Layer 5 of a small transformer language model trained on English Wikipedia (12 layers, counted from 0, width 64).
A neuron adds its activation times its output weights to the MLP's output. To switch it off is to set its activation to zero at one token and run the rest of the model.
A neuron's activation on a vector x is GELU(weights . x + bias), where the dot is the dot product.

Input weights of the MLP neurons that the questions are about. A number n stands for n times 0.014.
n30 (bias -0.162): -15 -21 -23 13 35 20 -37 -28 -35 9 -15 -16 13 8 19 -4 -51 30 22 -15 -32 -23 -4 26 -48 -24 31 34 -26 -27 -28 -21 -42 21 -24 11 -28 38 -33 38 1 -2 35 19 -3 27 12 24 -30 -46 -9 -6 1 15 -41 18 36 0 52 17 1 -18 37 -22
n37 (bias -0.147): 36 24 29 18 31 -19 22 0 -22 10 -16 -4 -8 18 -21 12 -38 25 11 -40 -14 -8 -41 -18 12 2 -9 39 -28 -22 -4 -15 25 28 23 12 2 22 -15 21 24 -12 54 4 18 5 46 12 -29 -14 35 20 31 3 -2 32 11 66 -11 4 18 -8 -25 -14
n100 (bias -0.243): 22 -11 -23 -40 -26 -36 -15 35 -17 7 50 4 -5 19 17 0 -27 32 -4 11 16 -9 -33 30 -11 -19 -50 -11 -44 13 -32 -44 -33 -34 14 7 7 13 -26 -21 27 -15 -11 -23 -45 -13 6 -33 -30 15 2 2 -48 -33 -14 2 -19 19 -27 19 41 -3 -16 23
n117 (bias -0.112): 35 -5 25 21 29 11 -29 21 8 -46 -4 29 9 -15 -32 -23 -6 2 50 3 -8 6 26 7 -30 27 4 -16 -16 26 -30 -10 -72 -50 -3 29 -44 -3 -6 1 -6 -8 -69 -5 -5 -13 -11 -2 25 8 25 -25 31 -23 -11 -35 -6 -33 -23 60 -29 10 36 11
n147 (bias -0.173): 18 29 -1 44 92 20 33 44 20 -4 -15 31 -58 46 -38 25 27 -8 26 -23 1 -11 -40 -22 34 18 -4 26 -32 11 39 13 72 -36 -2 44 -10 50 1 -6 93 29 48 46 19 12 25 50 -9 63 15 8 21 20 -7 2 -90 -6 15 -31 14 -52 76 -6
n163 (bias -0.074): -21 -28 43 -16 -10 -32 -17 10 -43 2 3 32 8 -21 -16 14 -5 7 4 -24 21 -13 6 -18 -8 -40 9 4 13 -2 -5 5 -25 -37 -3 1 -21 0 2 -16 7 11 -18 26 -24 34 -22 -27 -6 -3 -42 16 30 -30 -11 10 31 -17 -18 -26 0 -28 28 -22
n200 (bias -0.071): 15 15 -22 -35 18 3 13 -27 -10 -7 -24 0 7 57 -4 -20 -22 -9 -17 41 -31 -14 28 -1 16 10 -21 39 -9 35 37 -10 -20 8 21 24 12 -5 -14 13 -48 31 8 3 -20 -35 -1 26 -6 -18 16 -7 -23 12 28 4 -1 -28 -4 1 -48 4 -3 -26
n203 (bias -0.150): -18 22 29 42 66 31 -70 34 21 4 37 26 -36 31 -12 53 2 15 16 4 -6 -39 -37 -22 38 -11 10 69 -23 -30 22 1 33 -50 -7 15 4 29 -23 -3 46 25 31 29 -16 18 26 38 -6 38 33 19 74 -9 8 23 -70 57 43 1 -27 -27 76 -16
n204 (bias -0.239): 21 -17 22 15 4 17 24 11 0 -48 -14 16 1 56 -2 -4 -11 22 8 -16 8 42 19 -14 -13 5 -20 45 4 41 -1 33 -14 -39 -6 -2 -6 4 -4 -12 19 10 65 19 43 -3 11 -27 -19 -33 -8 -27 16 17 -24 29 22 3 46 -17 20 19 -26 40
n220 (bias -0.136): 19 -11 -24 3 -13 -22 -25 45 -23 11 -24 12 -9 3 -4 -9 14 -6 45 -1 46 21 -19 37 -4 7 24 48 -59 10 14 -24 17 -25 -46 34 4 32 -6 13 18 -14 -3 10 24 24 28 54 7 10 10 -36 0 -5 -19 -3 -54 10 30 -10 9 -21 -7 15
n249 (bias -0.119): -31 17 52 17 67 -1 27 12 -24 -40 -35 -15 -45 0 17 -2 23 -28 13 12 23 -33 -17 -28 32 14 23 10 -4 -10 3 -36 -3 -38 -5 97 -7 -31 -16 -31 28 4 -44 14 43 -40 34 40 -34 20 45 -24 46 15 -44 16 -3 32 9 12 3 19 39 -53
n276 (bias -0.082): -7 3 -23 -17 57 11 -6 -39 -23 29 -15 1 -41 -22 25 10 -24 -9 -9 26 -6 -40 42 -15 -39 18 8 11 14 14 -23 -15 -12 -79 -25 2 -16 13 35 -20 33 13 20 -1 -36 -11 28 38 14 38 9 -18 15 -9 -23 11 -12 13 -30 -10 19 -4 -7 20
n302 (bias -0.079): 1 -35 -28 4 5 -19 -13 -33 20 7 -27 -28 20 -4 -13 -15 -13 -10 -42 -18 24 5 -4 -23 -9 -55 2 51 -3 -30 13 -21 -6 18 -11 -32 28 19 -18 -13 -50 59 21 -14 -71 0 -34 -4 -23 17 7 -19 5 -4 -13 16 -10 5 -39 -17 -1 24 25 -2
n322 (bias -0.146): -30 -3 -38 22 44 12 60 23 18 24 30 -32 -12 25 -17 -21 -2 15 -26 29 -20 1 -18 -33 1 6 34 -18 -5 -26 23 -3 18 -20 -41 -18 -9 -65 24 -34 -16 -15 -32 -50 -15 -9 -29 90 5 33 -13 -7 26 -11 -50 -49 -14 7 -17 -36 12 36 -26 -30
n325 (bias -0.027): -25 13 11 -17 36 -23 -2 23 36 -29 -7 26 -13 19 23 -18 -2 -35 -11 -7 -6 20 34 -19 -2 13 -6 -1 -17 -13 -17 -4 2 12 -6 29 7 -58 19 -20 -32 -42 -14 -44 13 9 2 -52 -17 -8 11 -15 10 2 16 -26 4 -10 22 0 21 -6 -37 -9
n339 (bias -0.076): -32 0 -20 22 2 22 -11 -40 -33 -19 -28 27 4 -29 -20 -19 2 37 -25 -28 -36 15 3 -4 2 -12 8 6 43 7 -12 4 -31 -28 -25 -22 -14 -20 33 21 -1 6 -9 3 -36 21 8 -23 16 -7 8 -23 0 -12 -34 12 12 15 42 -20 -48 5 38 -17

Output weights of the MLP neurons that the questions are about. A number n stands for n times 0.0022.
n30: -5 45 -18 11 6 -19 -30 -40 -1 31 -21 4 3 11 -39 6 -15 14 44 -14 49 -26 -62 -17 -7 -46 20 14 9 -51 27 39 -57 17 -7 11 44 66 -38 36 -18 -2 31 -23 -24 7 -31 46 19 -27 15 6 -17 6 7 38 14 -34 2 -7 -11 -3 8 3
n37: 7 48 34 -19 -4 -30 51 -30 -18 24 -64 9 4 -38 -4 22 33 38 0 -31 6 8 50 -14 35 -13 -1 -45 -5 26 17 -17 15 20 4 15 -10 27 -13 -7 -7 -31 -20 13 -20 -42 -8 7 -30 -14 20 28 50 -24 19 -18 0 21 -13 -4 -21 -3 -30 -6
n100: 15 -1 -14 82 34 -3 51 -27 -15 24 -17 20 -65 -1 -38 -20 -8 -29 3 6 -47 13 -58 1 -40 -18 16 21 75 -7 -12 85 -18 40 -10 2 9 0 -48 19 -9 -29 25 -1 14 36 30 5 24 -1 -5 -57 -1 22 -63 -1 38 -92 10 32 -10 -43 30 5
n117: -55 40 -27 16 -43 18 50 -37 11 20 -29 -10 -22 10 18 14 38 -22 -23 4 31 0 -30 -7 23 -23 17 32 -6 14 -7 8 0 52 35 16 17 -33 -44 -10 -26 0 8 -26 0 23 7 -9 -37 1 34 24 -11 4 8 -16 -55 27 -6 -4 17 12 -27 -23
n147: 24 -29 -26 15 -10 12 21 -5 42 25 -80 -45 -35 16 -37 33 8 20 -4 10 8 -68 -7 -30 -27 -3 19 -33 55 -33 11 28 -21 2 -58 0 -16 4 -40 45 3 24 31 -21 13 -1 29 16 -10 65 -3 20 77 55 21 -36 -94 52 -20 3 -34 -15 3 1
n163: 24 8 -13 -27 -3 4 32 4 2 -6 -6 24 15 6 -7 53 -14 -6 26 -18 -25 -36 -37 0 30 -19 -6 -18 10 18 -2 -16 -38 33 20 -17 15 -18 11 -3 20 -36 10 -17 12 2 -18 -28 -4 17 10 12 20 40 7 -15 -26 21 -9 1 14 -3 -28 4
n200: 11 -26 -6 -5 -26 22 9 6 11 13 21 29 -33 -23 -42 23 19 17 -6 13 -36 12 -38 10 4 -3 20 -1 -8 11 -38 -18 7 52 -14 -41 14 -15 -14 -8 48 -39 30 -36 -9 20 -2 -48 16 26 43 5 4 33 36 -37 -12 -9 14 -21 39 -35 9 3
n203: -13 -20 -64 17 7 32 19 14 28 -4 -44 -44 33 15 -12 33 -11 -4 14 -22 -19 -13 12 48 -8 49 -45 -63 64 -56 -14 -10 -13 11 -55 24 5 -4 -28 -8 72 -15 28 -33 64 5 49 -6 8 13 -8 15 34 9 54 -10 -66 16 -41 -16 -17 0 34 -7
n204: -1 -13 -30 39 -1 -1 8 -14 33 8 -8 -27 -1 -12 -42 18 22 -57 9 48 10 -54 -38 9 35 26 -36 -8 44 13 -26 -12 -30 20 14 19 30 21 32 -12 -30 0 39 9 -32 -7 40 -39 -3 3 5 43 9 28 -23 -15 10 24 -6 14 -32 -18 -39 -4
n220: -11 19 6 -23 -8 0 24 19 33 3 -33 -32 4 -15 38 -11 -43 5 13 38 -3 16 6 -57 -12 0 21 -39 29 -21 -9 33 8 42 16 -28 31 8 42 -1 -25 41 10 -10 -20 14 -24 -14 -20 19 5 16 -8 26 0 -42 -64 -32 -8 5 11 9 -20 4
n249: 1 -39 -36 -33 -18 15 54 -18 -1 -1 2 13 0 -29 -64 69 47 -18 30 12 -6 -27 -4 -41 39 41 29 65 -59 14 22 -2 37 -45 77 -28 -31 12 -78 -15 48 31 -2 -50 -68 11 8 -8 26 11 41 -24 59 46 -8 43 -56 45 9 -75 -25 -21 -8 3
n276: -29 22 -5 -15 -9 -38 16 14 50 -1 -24 15 60 -8 -84 29 37 -17 -11 -21 -9 8 -27 -11 -11 -59 34 -18 26 -5 -1 -16 5 3 2 -9 6 4 -20 1 19 14 -5 30 32 -7 25 -44 7 -19 -4 46 -16 -6 38 20 21 -35 62 22 -17 15 -10 -34
n302: 9 -17 39 17 12 9 -18 18 -1 -14 37 -4 -53 -3 2 0 27 -17 1 23 5 -1 31 -18 -1 52 55 -40 14 2 -31 -12 -38 -17 -49 22 -5 -18 9 -11 26 -18 -33 -15 -4 0 -39 -27 -10 8 14 -17 -11 22 27 3 -23 2 29 5 -9 11 31 11
n322: -28 -10 42 8 -8 2 -4 -65 13 11 -22 51 36 -19 -7 20 34 -17 -18 23 15 31 -75 -23 16 -23 -18 59 9 63 -65 14 -20 21 78 -32 -16 -30 -21 5 -17 -27 12 28 25 -18 3 -11 16 -34 -57 -20 31 12 57 -33 25 -49 8 33 14 6 -7 27
n325: 25 -14 -2 -15 6 -28 -11 5 4 -4 -13 -19 17 -5 15 -17 11 -4 1 12 -26 15 9 6 -22 -49 15 2 9 -3 17 12 6 -34 30 -9 -30 4 -37 9 2 22 16 -18 -23 11 8 0 45 22 7 39 -6 -71 -8 -2 55 51 -7 36 -10 -17 1 -13
n339: 22 9 -26 4 47 -26 16 12 45 2 -5 8 7 -29 15 1 1 16 -11 -9 13 12 -7 -29 16 -17 -22 -6 -37 -12 24 -8 -10 31 15 20 -25 44 9 8 -2 -15 0 -33 23 2 -70 -17 4 15 -48 32 11 23 -6 -25 49 19 -89 43 26 -49 4 5

Each question names a token from some text and the token that comes next. It shows the vector x that enters the MLP there. A number n stands for n times 0.032.

Then comes g, the gradient of the next token's log-probability with respect to the MLP's output, scaled to length 1. A neuron's effect is roughly proportional to its activation times (output weights . g). A number n stands for n times 0.0051.

"in", then " and"
x: -26 -44 -29 -30 4 -5 22 -15 66 30 -17 -49 35 -43 -5 -12 29 3 -21 37 49 16 -10 -24 26 4 -13 -29 22 -21 8 7 -28 2 11 -3 -9 51 -12 -2 -13 -22 16 -12 0 -22 37 -15 3 -35 1 15 -7 34 39 -24 -25 31 -8 7 -25 -40 11 48
g: -2 -32 -27 11 -17 -16 -21 -38 12 47 13 -4 36 -12 16 9 -47 9 12 -44 29 1 27 8 -24 2 -8 27 -21 -47 -6 -19 16 2 43 16 -24 -8 -38 -23 23 0 29 21 -8 9 30 22 42 9 4 5 -9 -32 -17 8 -1 36 -50 -34 11 -19 42 23
Which neuron, switched off, raises the next token's probability most? n302

" on", then " Adam"
x: 21 11 -46 6 -15 7 11 -1 19 34 -31 -28 1 -20 12 30 4 -9 -26 -2 34 -18 -19 -26 -8 -18 26 -43 29 -26 -7 20 -21 45 4 -28 -13 -9 -24 25 2 -12 21 20 24 -13 14 37 -27 5 -16 8 25 34 28 -16 -53 14 1 8 -44 -1 -14 4
g: 8 14 -5 0 26 -13 5 34 29 -28 -14 -31 32 -14 -40 -26 41 -42 0 -9 17 -18 -30 21 30 5 -19 32 23 14 -22 -6 -4 -26 26 17 13 35 -43 -49 46 -24 0 3 -25 -13 12 -39 19 -15 0 52 7 10 -18 9 21 -7 7 -19 -21 48 -31 0
Switching off which neuron hurts the next token most? n322

"ie", then "v"
x: 12 -9 -27 -21 -23 21 50 -30 39 12 -14 -13 47 1 9 0 35 -40 11 22 -1 -9 2 -21 38 7 -12 -67 41 -32 -36 -8 -20 7 7 -2 -10 8 -12 -15 -15 -53 -5 -26 24 -16 4 -12 -7 -5 -42 22 -11 27 55 7 -28 62 5 4 8 -44 10 42
g: 50 -10 60 -10 -30 -17 -33 18 6 7 0 -7 -2 0 27 -38 3 11 19 -9 -22 14 11 -2 50 -51 34 -14 -17 -22 6 -14 18 -16 -39 38 -42 27 17 -6 5 -4 -25 -40 -5 17 15 28 7 43 -38 34 -2 -25 0 36 11 -11 -27 9 -24 3 -5 -18
Switching off which neuron hurts the next token most? n325

" B", then "ishop"
x: -10 -48 1 -65 -20 -12 9 9 6 23 -56 -9 65 -6 6 25 39 -22 31 22 39 -2 -39 -27 1 -32 -30 -28 2 -4 -21 17 -8 -5 17 -20 6 12 -17 59 12 -26 -17 3 25 -8 3 3 -7 17 -35 18 15 7 39 -13 -33 30 15 11 -26 19 -20 16
g: 23 -19 -10 13 34 -2 17 -3 -20 -24 -24 17 27 29 -19 -18 -13 -19 55 13 -3 -28 -28 11 -11 16 44 11 -29 -64 -29 8 -40 20 6 -19 -21 1 25 8 -35 11 8 -38 -1 52 -39 18 -4 -12 -38 8 -12 39 8 8 23 -21 16 7 15 20 -5 42
Switching off which neuron hurts the next token most? n220

"ere", then "ford"
x: 7 -28 -11 -37 -63 -19 22 -40 56 5 -22 0 0 -20 5 1 -10 -20 17 34 66 15 -5 -26 25 3 -6 -46 12 14 -2 -19 -16 -7 -22 12 -6 -2 10 -10 -3 -18 -9 1 -3 -9 6 1 62 -23 -5 12 4 26 70 -25 -37 68 9 26 -47 -28 -19 14
g: -17 13 -11 -11 11 -41 -36 38 -16 28 -35 -43 19 38 -19 10 -14 15 -18 5 -31 19 43 6 12 1 -46 -40 -12 13 -7 6 5 -9 -42 12 -26 59 -28 -5 8 14 -8 41 -4 14 -13 -9 -1 -29 16 17 16 9 -27 12 69 16 13 30 -20 -8 -2 4
Which neuron, switched off, raises the next token's probability most? n220

".", then "6"
x: 12 -4 -11 16 -6 18 12 -33 13 7 -48 -28 25 7 9 43 21 -35 -7 21 11 38 -34 -38 -27 39 -28 -50 72 -2 -28 -14 -45 7 -9 9 -21 -7 6 31 19 -37 1 30 15 -13 -21 -19 11 -28 -16 34 26 34 -5 15 -31 7 4 36 -25 -8 -41 30
g: -29 10 22 -1 29 -31 46 27 31 18 -23 39 -12 -8 -6 50 -10 -11 -20 53 -49 33 -18 5 3 -17 -15 19 27 4 -24 -37 -6 -44 23 -19 14 11 0 7 -18 -18 19 -58 2 6 29 -3 -16 -24 14 -5 -22 28 38 -6 -37 -2 -1 21 -16 -32 5 7
Switching off which neuron hurts the next token most? n204

" an", then " average"
x: 9 14 -37 -32 -44 17 -27 26 19 4 -57 1 0 -26 -13 46 9 -23 25 1 8 21 -12 0 -23 6 -2 -7 28 -18 2 10 -4 16 -35 1 14 13 -23 52 12 -31 6 19 19 -9 28 11 10 -23 -19 34 18 39 25 -4 -50 -1 -3 -1 -45 -23 -24 -2
g: -35 23 7 -8 -17 23 4 0 -9 -3 -5 -5 -25 6 -25 14 -6 30 -15 -38 -22 -29 36 0 -4 24 7 5 8 -21 2 -27 -36 10 -3 15 1 -36 14 49 -3 35 -25 6 0 25 -17 -7 -63 13 70 16 -9 20 21 -39 10 -13 -13 64 9 36 -15 -30
Which two neurons, each switched off alone, lower its probability most, in order? n220, n147

" same", then " name"
x: -17 0 -31 -22 -39 23 15 -7 45 6 -56 -16 3 -27 11 58 7 -6 13 -3 21 -10 -28 -20 -16 -18 -20 -16 26 -1 23 20 -41 16 4 10 35 1 0 15 -7 27 4 17 50 -3 14 19 36 -38 -44 31 21 -4 27 -21 -24 -27 -13 7 -44 -27 -24 9
g: -10 5 23 5 -30 -7 37 -22 13 -31 14 9 -40 -33 41 -10 0 47 -41 -18 -15 13 37 20 -33 15 22 -20 9 -12 -4 -16 23 0 -10 -38 -14 20 -32 -11 2 68 -3 37 21 -16 9 26 -27 29 -18 15 -19 -3 -13 34 -35 1 -30 -6 6 6 -33 42
Which neuron, switched off, raises the next token's probability most? n200

".", then " As"
x: 16 3 -23 7 5 5 10 -18 12 21 -42 -23 9 -8 5 48 37 -36 -11 20 16 27 -52 -45 -26 29 -8 -28 45 -9 -16 -1 -28 12 3 8 -17 -6 -10 29 12 -38 5 20 16 -16 -12 7 1 -13 -31 20 52 18 -19 6 -50 4 0 32 -37 -1 -13 31
g: -8 -18 36 2 14 7 -31 -18 10 -16 -7 26 -9 -60 33 21 6 13 19 9 -16 21 -5 -14 -8 -21 -15 -3 -4 6 33 11 3 18 -55 11 -34 28 25 -3 -7 47 46 -17 -23 -21 18 30 -7 29 1 42 -9 -29 22 -64 -13 21 -27 19 6 1 -43 -31
Switching off which neuron hurts the next token most? n147

".", then " The"
x: 44 -22 -14 -4 29 24 9 -24 8 11 -50 -10 8 -30 19 68 19 -13 -15 -1 -5 33 -18 -38 -9 46 -8 -46 53 15 -37 -4 -16 17 18 26 -33 1 -24 35 11 -25 -15 13 2 1 -9 -26 -10 -7 -35 23 19 23 -5 -5 -42 -7 6 17 -22 2 -46 28
g: 23 10 -44 -16 20 18 -17 -51 35 -15 15 -37 -4 7 -9 -28 35 6 -27 -12 -25 -5 -22 2 1 -12 32 31 -19 1 31 19 -29 45 -9 10 0 -41 -68 -24 0 35 -8 -3 -5 9 -13 22 10 7 8 -1 1 -49 14 -28 12 43 15 15 21 48 7 11
Switching off which neuron hurts the next token most? n117

" the", then " city"
x: -6 12 -42 -15 -8 20 -18 8 35 10 -44 -8 -4 -11 -10 46 9 -16 18 7 13 -2 -31 -10 3 -3 2 -40 32 -26 -8 9 -7 -2 -22 -20 5 19 -9 36 29 -15 1 17 28 -3 19 4 -1 9 -22 33 48 17 27 -12 -73 2 0 -12 -32 -26 -7 10
g: -66 -16 4 -5 -4 27 2 -22 29 -25 4 -7 44 17 12 32 20 3 51 32 -2 42 19 22 0 -18 -33 -9 27 7 36 -7 5 21 -37 -15 -12 27 -14 -34 18 -9 4 -5 -4 9 7 16 -18 -45 -2 -14 -40 -27 24 -31 -18 -19 -44 -10 28 14 37 -29
Switching off which neuron hurts the next token most? n203

"ither", then " the"
x: 12 8 -54 -21 -5 20 1 -18 39 -5 -46 -20 -24 -23 -8 22 6 -28 12 7 28 0 -31 -28 0 -3 -9 -33 37 -21 -16 13 -25 19 3 -6 -12 16 -26 18 18 6 18 15 11 -22 16 36 42 -29 -26 66 33 33 23 1 -32 -6 -8 6 -20 -34 -13 9
g: 58 14 -3 29 47 -26 -3 3 24 7 -9 -42 -41 -19 12 13 26 3 -14 17 14 -52 -3 10 -13 24 25 -4 2 17 27 24 -17 -6 25 16 -17 -43 -25 -14 -18 34 18 26 -27 -31 7 17 -12 -5 15 -57 -30 10 -31 -8 1 3 6 15 -33 38 -44 17
Switching off which neuron hurts the next token most? n147

" n", then "or"
x: -22 -11 -6 -26 -34 -15 6 7 -15 23 -34 -2 -11 -42 25 38 -12 -11 -22 6 31 40 3 -23 -17 -27 -17 -13 78 -10 -3 39 -6 -8 -17 6 12 23 -30 58 19 4 -3 17 -7 -42 19 7 -3 4 -24 30 22 4 49 7 -45 -29 -14 9 -11 -40 -8 25
g: -51 54 -26 3 -30 -21 21 -5 23 4 -1 -4 -24 -16 -20 -5 35 3 -19 -37 -24 18 11 -23 -24 22 -15 -7 16 18 4 -19 10 3 55 -35 -13 -1 4 -17 -6 -55 37 3 -27 35 34 -2 -31 3 -37 5 33 -3 -23 49 -8 27 12 4 32 22 10 19
Switching off which neuron hurts the next token most? n276

"ial", then " hel"
x: -32 -11 -31 -17 -21 0 0 -26 49 40 -20 -20 35 11 22 32 -29 0 -15 7 8 35 -33 -7 -23 -18 11 -45 29 6 -2 36 -42 40 -22 -5 15 22 -28 10 -27 -8 2 -4 16 -21 -2 28 16 -8 -38 65 32 24 24 15 -32 9 -9 6 -34 -6 0 -34
g: -23 -1 -11 -2 -36 19 34 -46 5 -4 31 15 6 -6 2 -11 38 -3 -11 -13 -36 28 16 -27 31 -11 -24 58 1 -1 -21 -46 15 16 54 -17 24 -23 -37 -13 -14 -48 10 -20 11 15 45 -7 20 2 -11 -35 5 -5 11 -12 -18 31 12 -25 26 -16 44 14
Switching off which neuron hurts the next token most? n322

",", then " "
x: -14 10 -34 -8 6 13 8 -15 1 37 -57 -14 31 -26 -1 18 21 -37 4 33 14 2 -24 -9 -8 3 -1 -11 58 4 -16 15 -50 33 -27 -11 -7 -7 -27 5 -10 -1 23 -3 19 -4 -11 8 -19 -5 -27 25 43 28 -8 -12 -55 22 29 2 -35 17 -23 47
g: -8 52 0 -10 -23 0 -18 13 10 -41 -9 -17 -19 -40 -22 -59 16 -4 -6 -15 -3 -6 5 15 11 21 28 -17 6 46 42 3 -20 -16 13 2 37 17 18 1 10 -15 -24 21 -33 47 1 -19 -51 -22 -2 5 15 44 -27 1 4 -10 56 24 13 17 -41 -14
Switching off which neuron hurts the next token most? n302

"ical", then " way"
x: -18 15 -53 -11 -8 11 13 -17 39 29 -56 -25 23 -16 22 45 -18 -3 -11 14 -32 13 -22 -20 1 -7 0 -42 35 3 -34 16 -22 35 12 6 16 -19 0 21 -9 -8 -8 16 42 -22 -21 43 -14 6 -32 38 23 20 31 1 -39 16 -3 -2 -27 -39 11 2
g: -11 14 18 -36 0 4 -28 -15 -22 -29 -3 39 -21 -28 9 22 28 -47 44 -32 1 12 8 -2 15 -23 16 -27 20 -2 -6 32 -7 -40 -24 -25 9 -5 15 52 12 -11 45 0 2 7 16 -3 -30 1 -32 20 -15 14 49 55 -5 -54 29 -11 -28 10 4 -1
Switching off which neuron hurts the next token most? n322

"ile", then ","
x: -2 -19 -49 -43 -12 38 9 -27 24 7 -48 -5 -22 12 -9 10 -1 -27 -9 56 24 -21 -9 -40 14 54 14 -34 19 -8 -36 8 -40 -5 -3 -4 -10 3 5 -6 -1 -18 -22 10 38 -22 11 11 35 5 -22 26 27 34 41 -6 -20 33 -23 28 -36 -18 14 23
g: -15 -30 22 -1 14 -20 -5 10 24 -22 9 -44 6 -31 5 7 -14 -1 7 31 34 -8 -8 -42 -14 9 22 -7 16 -27 9 -28 30 15 -1 8 -10 -23 18 -4 -18 48 -1 18 5 -37 22 6 58 6 34 4 -15 -15 -12 -25 26 -29 13 52 -10 25 -12 -84
Switching off which neuron hurts the next token most? n276

" ", then "1"
x: -28 -35 -1 14 -23 -10 14 -15 -30 28 -65 -26 32 -16 14 49 12 -23 5 21 34 15 -29 -21 24 1 -12 -20 43 9 -21 16 -12 19 -17 -29 -3 39 27 39 -12 -28 1 12 49 -4 31 2 -9 12 -22 22 38 7 -12 -26 -55 -12 -1 -7 -27 -12 -4 2
g: -56 -5 -58 -18 -22 29 -16 -6 42 -20 34 -2 -27 -16 -22 -36 -5 13 -21 -13 -23 -6 5 19 11 31 47 27 29 21 -5 13 53 16 -8 1 -48 42 -31 -16 9 -2 13 25 30 -18 13 13 9 -13 -9 27 16 -6 -16 16 13 6 6 -34 -17 21 -21 -37
Which neuron, switched off, raises the next token's probability most? n220

" living", then " with"
x: -30 -6 -27 13 -34 11 -19 -29 10 19 -71 13 14 6 22 49 40 4 11 14 -1 30 9 -9 -31 -17 -19 -23 41 -10 -43 10 -9 9 -19 -2 -39 2 -6 -3 -4 25 -17 34 26 -15 8 14 21 -42 -36 16 24 26 35 -6 -35 11 25 4 -37 -18 -4 32
g: 47 8 40 13 34 -56 37 -21 -46 -4 -14 26 -2 -12 21 -20 -10 -10 11 29 2 -22 40 -5 4 45 19 -20 -20 11 -20 25 -17 0 -32 30 11 -16 -4 19 1 4 -29 -3 58 -13 -16 -16 -8 -23 -29 0 -16 -12 -14 31 -29 18 -9 21 -37 -9 -31 41
Switching off which neuron hurts the next token most? n339

"ent", then " to"
x: -34 -73 -48 -27 -42 5 4 -10 56 2 -43 -2 22 -45 3 22 -7 16 -2 35 31 0 -20 -30 7 20 4 -30 52 17 -3 8 -19 35 3 -11 -16 19 14 4 -6 -26 12 0 10 -1 23 19 15 -39 -14 -7 19 20 3 -4 -51 34 17 5 -10 6 12 1
g: 3 6 6 -7 35 -23 3 32 20 3 14 16 -9 -41 12 -45 -70 2 0 -25 16 15 -5 24 -16 -11 9 5 10 35 24 41 37 -10 -4 1 -21 1 32 23 18 -10 -17 -68 -11 -4 -10 27 -64 35 16 -23 -10 -6 3 31 12 14 1 7 -7 -49 -10 -15
Switching off which neuron hurts the next token most? n339

"\n", then "G"
x: 15 -14 -30 -13 10 17 6 14 7 6 -33 -14 -3 -13 6 43 19 -11 4 29 31 3 -45 -31 7 -7 3 -18 27 -26 -12 -4 2 -23 -10 7 -14 24 -42 8 20 -11 14 21 48 -21 14 2 -4 14 -17 28 55 11 -7 -13 -67 13 -1 13 -44 -41 10 -6
g: 11 16 9 -14 -3 -7 48 44 -18 -49 41 11 -22 -10 -3 15 37 -16 -4 -3 -3 -13 46 -7 -3 -22 -36 7 -21 -7 49 -52 22 21 -5 -55 -18 -8 2 6 13 -21 30 -21 -45 -28 46 -12 9 -5 -31 -1 -21 25 11 -21 -7 33 -2 6 -4 21 9 30
Switching off which neuron hurts the next token most? n249

"s", then "q"
x: -25 -18 -9 -22 -51 -16 7 -33 15 50 -51 4 29 5 -15 49 6 -27 -6 -32 -3 28 -18 -17 12 -8 4 9 68 -17 -20 30 -34 -3 -4 6 -6 2 -17 44 -14 -1 -23 50 20 40 15 -8 -14 -30 -9 23 14 31 14 0 -41 31 24 19 -38 -28 -27 -9
g: -48 -11 37 1 -29 -25 50 4 -47 23 -9 39 14 7 -28 22 14 -22 37 22 -5 -13 11 21 3 44 -22 32 -10 -16 -10 -5 11 -35 -16 62 9 -36 21 -23 -3 2 2 -2 20 -14 -6 -14 32 -6 17 -9 -41 -9 -42 6 -16 -32 -7 0 9 14 43 -22
Which neuron, switched off, raises the next token's probability most? n339

"il", then "-"
x: -16 -13 -22 -28 14 2 27 2 25 38 -31 -43 17 -32 25 39 -7 -39 -1 55 -31 -3 -14 -25 -10 0 51 -46 58 0 -18 39 21 15 10 -29 -36 24 -24 13 -12 -33 3 -4 -2 9 19 12 -15 -33 -30 6 5 18 28 -17 -5 31 -29 -10 -29 15 32 -1
g: 29 -9 -13 -7 14 8 -13 -1 15 20 55 -6 36 33 -21 21 4 -14 -33 -34 15 -13 29 -37 -26 -44 9 -27 -14 -23 -50 18 -11 -21 3 40 2 12 20 2 6 -46 16 -8 -7 37 1 -3 62 0 -5 -1 10 18 13 -36 -11 -16 18 35 -8 28 -28 -44
Switching off which neuron hurts the next token most? n276

"1", then " film"
x: -16 -23 -41 4 15 34 18 19 2 23 -8 -18 29 -2 -33 57 -23 -31 14 52 7 21 -38 -33 6 9 -3 -21 60 -7 -22 9 -65 37 -8 -6 4 -7 -5 23 -32 -4 3 -3 32 -48 -5 -35 21 -2 -27 23 20 23 51 -10 -23 18 3 23 -30 -29 -14 2
g: -14 24 20 -21 -13 47 -17 32 32 5 6 -20 -67 -22 17 -21 4 4 -28 8 14 -3 -34 -18 -12 28 19 7 11 3 11 -2 16 -7 -23 -51 -24 -10 11 6 -6 -5 47 58 15 1 36 40 0 15 -22 -38 -3 -19 11 -22 -18 -14 -18 -55 20 9 21 30
Switching off which neuron hurts the next token most? n200

"5", then "4"
x: -20 -46 -2 -33 -31 3 6 -1 10 5 -51 -17 3 -13 28 69 -7 -40 -2 44 14 24 8 -28 14 13 -7 -3 25 -49 -42 44 -29 18 2 -15 -4 1 38 31 2 9 30 30 3 -36 -21 -22 11 -18 -29 30 25 40 52 -26 -10 8 13 1 -33 -16 -58 19
g: 32 14 35 33 2 13 -6 -38 -38 12 -14 -15 -9 -48 36 35 11 -52 -3 28 14 -52 2 1 13 6 0 -1 -24 20 9 -54 -31 14 -20 -6 26 -4 70 2 4 -6 -7 10 -5 1 -53 8 -6 9 -18 32 9 16 -29 23 10 -27 -7 -19 29 9 7 -5
Switching off which neuron hurts the next token most? n204

" sh", then "op"
x: -38 7 -7 -14 -26 3 -5 2 -6 42 -56 10 -20 -30 27 9 8 1 -23 12 13 18 -10 -25 -11 26 -37 -31 77 -3 -20 30 -34 -9 12 -7 -24 15 -34 51 13 -8 -1 -7 30 3 -17 31 -10 8 -31 24 18 -4 37 5 -6 9 4 34 -50 -25 13 -22
g: -1 7 -40 -16 -27 11 15 -4 33 23 10 -6 3 24 -23 -13 -41 -8 -52 28 -1 -30 31 -3 -7 -2 27 -9 -35 1 23 63 9 -14 -15 -3 25 20 10 19 -25 -34 23 2 -14 23 36 15 0 -45 -43 -36 -30 -17 28 0 -20 34 5 27 49 -11 3 0
Which neuron, switched off, raises the next token's probability most? n163